Layer 6 of a small transformer language model trained on English Wikipedia (9 layers, counted from 0, width 128). Numbers have three digits each and are written without spaces.
A neuron adds its activation times its output weights to the MLP's output. To switch it off is to set its activation to zero at one token and run the rest of the model.
A neuron's activation on a vector x is SiLU(gate . x) times (in . x), where the dot is the dot product.

Input weights of the MLP neurons that the questions are about. A number n stands for (n - 500) times 0.00089.
n46 gate: 354412218510547533366555355386315587585444654603433433463446363424609771532495491752703601279286376389444592565263413303774325269367509025559429453362679572391486742552657407430586368556417609293519566562490381450467505664727286403523410426591558348928365509622177481809594274434577823314405564608735532590720096342323598321477735523462691589767724349715573740451454630616466336391463
n93 gate: 480727404564508516464485621695624409662551564593707541538481533552595219773389492540334354466531480400500836377528217445347773379515222386584370484345665846543224554512291539438455555461427180600536281528528668576319398424500489361489630419443638407492391395520527500317476308711492504292353538500442779559408541625585527435622439546365593523808562446649496492556496434748581458545535
n115 gate: 638635379648676626712543611420394319530656527652636578460338341511417559632723504489618460575822371606541427401323489548511570568584504418323632481617569663534550737391746389485471417470661399617406437617598456399470586634211563437543677378478696375676515344605438332254624496444651700468568450665449590320367372583489578431416624662519234218738481456507381542351573592456388438453630
n188 gate: 496419740528619566444428695450457469623578488562421541477333635432527445539488660396455585334609432604249512458413369618622512405492511721572476349838531492460485641741578570815424314492562385784460382560588511656405500359765650454311480508508627585804484770287411504532543353433591341401373302559442254697408500542375197458427758566540722390512735515500588661507461624411666412754637
n203 gate: 500522363559261447723522402723201578541803482161087586583569444331761576584179962541466557353522414504451633526328513433574443500343544648609459328209662623785409629396650766682500437389509369671536357745518395400563576409505517496474753358605278535535589861531782496568446429527699691396314335604605535518400414206478602482290518323536527478589585386574565358470597389629579238383380
n226 gate: 734353437572566447478658623560500449247434401583378529414555679683427452617453423268373254504662540759456660574313186386461426636380355381513371429580246536251436583367669570229674802421569642491464271692513564351465346551270578517445243500509735647453732399306223368482270400390517273589536266686517462327728483254474557414277591561281705311452430530354513563366297517674877680326461
n286 gate: 467309382778483570711568611900509508370459572401647445710504258437516628423423524563345764679508597720459496524412573355581545468767496350432596513744447458646628628400222451693839492545410450415441463294395669500437529693629515361236333324609279582829578488346370591546408500624468638428546556433313364675521349452438426375164565463517533715566640702585488500358703324640376488488364
n318 gate: 590375141521500447687452537628760444455247668390394578472769543492615500573552444438319480409447292605582653552492512733452371373684269471671417376587793254488381341521253577285385426585621364512488631313226528500356803548364458359575537459611520464600577378463399447704311359377500583425409314385572322372683449524683390632340721714588435704488516612496540689609371819293492568401325
n46 in: 584640423491339550581704370570440553589684435400524448480370198470651680479549680470617772399320538417492475616411595324697430459443721399382508615270220615262374588656790433517695572458421606422322508530236606451432433586661406392577517408418412454653513437724359277427589380492358662650734516500195476483774379338379488414705384633752492416840550245389672612272409392433608643284270
n93 in: 813712242504575533458246566703810565441496381583604580577809539458726305692537383580260280252566614680479590385504492434573504500451451550556496286205361496332263426467258529380432454707418517699290384508492585363303438500345387734532492488528433434463455430621296392559408435438560302528433339642471420471746751612512595821805324500428451421496334398415779406674435508446406593621488
n115 in: 622403438562485356608511341526596518676232387689515536478599781450633318478422426458442463588303623638394463560681370359689433445589555458423281596357176523285647341584650459304295477651309473552427534573442378611492169725615496530617515741526391691343587610489332397481401627625478427427635610397407445706438522606391541437355354530720839614417447448570578621453481357553618385603405
n188 in: 543597480532718563652485754270573599381457669410474620519496504392504676728485660572330608470273516612638283585588592473236481610358641563477631488528469348508633590476492512543682361227400670527417343568608450420642547698219680461511373348630530419488270398468353417576638554319761520655584504275392477496548432261578294442554546450424469281653359496496309403537781341481163439568234
n203 in: 594660690574459452653476573591336689377589587266640582227437500471433516816516504512238404660573409532862628256475575516460716527409472435437443451648496521402398492753348460520316627673756602409283601558516781327541459634165595508433496492425469356520395504822536195644500412593637595433286390480412363716417442653589492381440652624566480455601480683583559575264376488641831512418512
n226 in: 658431589611122439780508396683457492337578406387429663589715873558445352470260564376198534508292535513539552500491419600436727395547865360157619672504739376513627552509517414470517557613358588419456304496442640517408531348434594461525711301623413672509522730631569535686496431600668473424549407601337248531580442647487643594359174444358617413335530240479135625454577556734207339770426
n286 in: 513529534508668500496536575585377755328583376525536655735572600221488496729712302699516537376454517263654463566525647450394410412553391450431626500631537648500540620136311430417641382765181525618315309661386451290370696306496554562408471516747476722492223475350602383538228680467235386428665500613353564399614480432471851321496316611513665591454292398293569598591602451570289553589351
n318 in: 492526411465703610519570610675391522396405379436526496444692349364770439519631760616518612471413318684344421342496612576567492507578474416452381592357515442431297826607380647405456612496845661493804328624423485548746550374431543492489608575433431399545795291335627657434581440450368593713662596477534562423407489504632398616481313545644526333325394604199515621355489632447433381629314

Output weights of the MLP neurons that the questions are about. A number n stands for (n - 500) times 0.0016.
n46: 429824326556736443426484527608588420213482509609180449720564547604463553694288254646646399523495515549426729648708220424655689441323594723610569747268625532207446496297914669312657524627505398661295430643559370585609534588421529328643613433387575482401392435445337619307434781773526596528451513618536478526510428630742558354486553358626445671693838518521363522244353625510810884522472
n93: 533653415641396395630629421454582183656463453794422405458521274378440426500606271386598709678407565829423787722595556592317563437682496325338340643448451821058404500508433508342637598516453532504548641310567528703476622258658442479422571438570514602672784407457229594324434447570608527378554203791513446403528524322444496409504220582662565253550546265648481730359476454578674519567322
n115: 604738693565601373530634478449892519539486507392302400307548659509301521522596518385478711356372484413740621458572559456574515544366466571661447507301430392560279419561613569771464469479277497500356520566579595745618720425521445526490471511335433478471572451455629724404650670548510750637399517551551485532399550560507500540691372254687553660351359313597379518388591969653696623573640
n188: 761586508455503553552352535449760475587272696474464515547416524234540492507214391513627519763608660419652539364362519629333414496631676363294497470605567612480864564347588601341385554580627452423357575648357605225274513469514680449423281399656520381441402455568295592332578450390706429366573324507316617489801478526526479488324482508379729678613306825548547592566406245457453754605443
n203: 661543400467529559326471643161453324526894441698550469594676441601538448532442245287812311768826246394496744574581343439492917422538814444562479508631369400593508693496427654564482496516596651427396519677469583345415544476510447265339520358367521587238572587458521303496293352587461263526484370477652586248360538453689399484433342580437492418353753640664538464370539391482697606643470
n226: 761511536433666358508137500643577379280472622478307744555378138707484535632500405672548516533702447551688728517547500639601587688480413458463587594664576687525425397652861614355578483496399665457552590248448111538698538597365602516437452669637387633325539363488424443605471567566424436380465481604432575389548705534355609375524393569703533526548561420447445422554653935483704629321644
n286: 346405513331765600658500426574695400346504441441403371483386487419491548344550603437550492517698601286372134614691385512483607558348574436664332524470407453590455596848787369409785376701727555681482598504566448639505607593456309658380566582331330374575314480648149517642709421197302504418529508539566620596591528480404633777560607604456360417434655678796504370308631486773527514579770
n318: 512804585328479603443340563464513620534406439448678436638557365493504635507669644637372713451496395331297421705477405429540682528464446377530218406321559261758665569593303641521439508492492377398472392613716401517615517624467419476559452602488301344488639557532580254423458508667454551327234477578540464614513060542138250808675542526450382564457727357489442562634363636491708429627631

Each question names a token from some text and the token that comes next. It shows the vector x that enters the MLP there. A number n stands for (n - 500) times 0.0064.

Then comes g, the gradient of the next token's log-probability with respect to the MLP's output, scaled to length 1. A neuron's effect is roughly proportional to its activation times (output weights . g). A number n stands for (n - 500) times 0.00077.

" U.S.", then " Ar"
x: 632347372547463507629460695605600808434452429619356645507407363388432326449514457516493416559510605356677641623671375474512668625437552333363580527635387744354613284685516523273328599562359458573557548425508482696714363481545425547429659487636495477383663741430513479714436658430575555481418551567596562319307476507293632362324423548613392663509539461099458725544621687403640689578614
g: 614700561569512636750502470529434432523429393553152532565278514487580496401677486402546481669426325583554523617748325267652417636747646495464491502595477500358442499567492570647330553415422544468435422564303381600490463513535424247537581561531495440428381256575486477389513299411496580496699493695397683286659544528705631599421422660455443578381565540480258617542599512371368439346496
Which neuron, switched off, lowers the next token's probability most? n226

"it", then "ched"
x: 517350570631292558576435475647653629660374662509525661459405363521600578493724264445758386442305598572512326478799691676446713550426432648477597453584523438355568656339513631708185370514730487512504389627401567500525533251270655556408611440550411696601538469590420647418565505616683515467533601571682476685463275460440474409334549673424326574564635555267522502521585453548640494486406
g: 614539537510561616621475628611447494657611505390465359529452782547437614424485626465498316550431380713269495399514550490771718531500651413542483489591458548429465564542427402769565214386532431435496451471282339443402438383475639708557512416514662457488427623535507495660745418661449539537491381352229550565649571685473365751332439736445661548500370384334591410466390393509393359453548
Which neuron, switched off, lowers the next token's probability most? n115

" the", then " call"
x: 597472469586552526651537602367929460356479463639409511505600407460535471548530584435445402407408675419481596496663479543437518468538632515434358483644513586453559671355639420458601609371424475443478468555486427447767332467415590482569660567561441480372629486605307432338483770539644497370373550517524516581266328475511539574263175538439452438572652410494424574506541581254563547418485
g: 519622839330376478507664435504583697621331418402579355329395569338836669511233345587644544465521387483645423554573709496484563543811592409539447507596519441514444478618508542490432553520562483495465503596547520740491544460545410537185620280364311429457431494481617500491398348408514363549564522704651468456449616551400417560275514568643595509428354320571579513683313478413585457557546
Which neuron, switched off, raises the next token's probability most? n226

"oy", then "ment"
x: 553421590378488538555385435404601516568482489533315723317608481406592634642694418525571553648490427351287418658630418540323691623473690258482308370680463538519660375313613471678362521502653526641590662662589569372552415462302337646593561678710484636563808289676516670323472486383463555553226714492549345500229327368606332427253519599415627629586461492332603589468496394405530605444419
g: 414514534480375392473804427412590503574329490669293525604527448581365656615279351577586503430501548449675505368486379599344598461530449506521428646589301446638669547482537316468558427460597551523415561483622322554625631383450597433361330446718262642611447493462702573517416487396461552734738702751687386505518514553571612471628579596756728460538332524488489442276535669506518483616393
Which neuron, switched off, lowers the next token's probability most? n115

" as", then " state"
x: 612415358727380523462619582427753699361318489557377511476560386443499654433407466712333509538259599684425371571689273549654430302341674482638526636648490503411468355431586356508431421461513420433469515532522803312628443443418451379644519458424410724559561677341284499460655449424447576343405445371596565712444228331591496309561467503544423420678786382397429631527497452209590521471441
g: 446615536369584441567419543513539416635456464569325485537442567671390543659329537672632353415387396509662586415564358272582723661449668355507454467547551509432636631610538537375604603477339463636406641452355642478717719720375275488414522511539419283416504431462655400622550645334441530476387560593644439237486391376436469653336583461449391691382315216428477648401560637531664489371521
Which neuron, switched off, lowers the next token's probability most? n46

"y", then " that"
x: 486426628416341523570375690631715704427403496465658666366618362494599606434707342404556455438358566501439401487512237416350662334393408544517388590639505387448752441326666440456473561712815642685559585514454482291635385426402375562573444768453492574487660415629437626314370634268593445560289585444487360654458245338596461530196338585420463644516482522336649530601543393600590556561590
g: 603493416526520510434469670412571467515584365461609408339625320602463576485479317683351504585629457216580326584584403349505655665464703173559368599366481512465500463531444365509575420530411613460523367624521691396716470440229391583544401485346496602402467487584519456553450485424395510739367622537690387553536359366487369512558445526587441337529584443510651349661435365728865453365649
Which neuron, switched off, raises the next token's probability most? n203

"ed", then " P"
x: 404558501632409525614376319487614331337715645475388520447746386509642733448311401516561459463378435186413458649657682615587603422410695447345341708573715483311617319432527581554356465465633452473587440643403605477599641662349485411589529524206291589489610485454327500417550624379454333443404534535551488693726216458486176798476483577604505625669451463429422574539539367315588533269473
g: 535580134364433532439482505531489480601542335429551336570485669555524490749232582549549393572452471477660637528539395655545606479524532526639511508328484671381208528469672468330660322342470650468268494493458584430407481639544671407613598353375572398557313339407643414480456575607382352561405701760551511325644511626641631372581617765408641351410520546542468549466529542536374446531450
Which neuron, switched off, lowers the next token's probability most? n46

"ob", then "b"
x: 564433506352343373563574553559603643531359678429538594694428440409549487393602515383596498402397537471317431519584578482286661671476253638609422683555637343373648486293423486405200346557340582412656795572466642531610346233607347566534502288636620731627549386783381506459584389593608525320451658490538594585645661579664729575439320443537517539589728474593539489529520370334632655316291
g: 695615542414360532464489488458435621430353433575419532521561385508602618444353360515572580457452575597391670447549608369484368522715487449675532408383431379478719226451369521461380605637339551335418241605334298403696419442257393577380518361650380507393543366410327532530465471351746581479501317487442444313432317337600444161602493501692289546495488693485609489582499506555464604451423
Which neuron, switched off, lowers the next token's probability most? n188

" the", then " game"
x: 632479489578547519651530594388935462386463510629424522473586425520521462590541535409519371387457682378462550461685474515488554489534594515469325446629521585474535703361651445493600579367495492455472472568487426431787377461402560514592639553526450485392573475573342496382542793484618548453411569511502526575270343490512595518214185590463441430591702429511395576469553616293592573416477
g: 665538612352444647532689589477471298466475398380372558502518383555576754380458543642362540392590477421561486397478253564549767526561579476584565720337458491477407422527348612571703446568516478395307405440316361675492589209634528481410586321570436497619544484518697692387431500343591613622584616604382450527565324370554320619353395658354356496313656415372368438484374591628482683573627
Which neuron, switched off, lowers the next token's probability most? n115

" f", then "ront"
x: 336457553541534580689725599612760654316713651450433431481489465567649450388673553392556400617403536408237444517688509654408425479266568750391531521559422549256598441584614481524509548306448472486647556426427493551591473362525378631467682420880444480358612524570412655544446390457624490473464551401799649681519758658524498596246395510524429383393450399476559459546423606410601682329626
g: 497388391347671681461498606392583663487474305389525370549320703585274594383470284441441624567623590325580407464629494625184266423394472653375627674562375413590546630387741674348654438512497282661487523500360496506458590292379552579548446660467478500434371611536493469363637504569599396633431455522537488550447201363352556348622484437569510584401497595471238440433451523482486479429336
Which neuron, switched off, lowers the next token's probability most? n286

"ction", then " of"
x: 330373659675662528589541482587776701345476554539425500464580408528634544650593500501508457570478601465398660524395428449417797480321491481324476498595441560464744502411599557535320478569657585498703411545578662500615556379253243661541466674489430656580644322435479665412535618246549320620318542326483544630487441422337359471243473734487410580526487622438569619493603336406666598646528
g: 535360028350488595450592641388574545433559345625654514529489577509429537359514494549528301641559526418450614459571365391511365526388408429651382532527297479350580430500610350493341691590536475563473543680456714457486442341406501519506502580473296463521430326248513435470347523433479483384506494575530666658623183445465323439406531544147351629407714510521484386492326523579385326531503
Which neuron, switched off, lowers the next token's probability most? n226

"t", then " II"
x: 619432671717502613400231446740727656450375538514572616576527514439408652449533277375703495502572755490378489438465393479451756583350294387291481746588390516665512684416563549405313638582544506442479320376629481586680404418595465402398685594592557478716642514476476657493362561467309595478506618341363558533567449393392645499567455541532403565747643554461367611369693319560584284440580
g: 561413495400624697446480726506505563554455487449434481552437371533729555553461373505494263650508544597459513577281762540433495524540654442622270588305368459436502485793472476273484592368610351416517508519502519292227600665483494359654446488450440503640768329435379513631493553558553397403617481770485502586423694428614586554672511569316566515196461639675473451537421435292519412534468
Which neuron, switched off, raises the next token's probability most? n93

" |", then " B"
x: 496730347584614524690547526509867541469474465591409694545540460345733429432639575380518481653397622499326547526712448620567504459369497542606575686686632540427665695619503409545355332463582429478613571644608393511636500701289525566502557504621400380603590518493506404501501582334668345471320584355495505618445254371395465433577194482547545429605580478431541451524543504497670592578475
g: 454395505696455593515425617483604556516515445599511506494350457490605429476424591345658532480411539321498260453640290540429490640575501637325395444483586589450427484528807533351542553418440530616475483459264545363542437309385444530536459563437524488602235401569476307674503499535594382272424523698572441464454785394847699437515512719464830521364375514570367453356632560360478343323547
Which neuron, switched off, lowers the next token's probability most? n188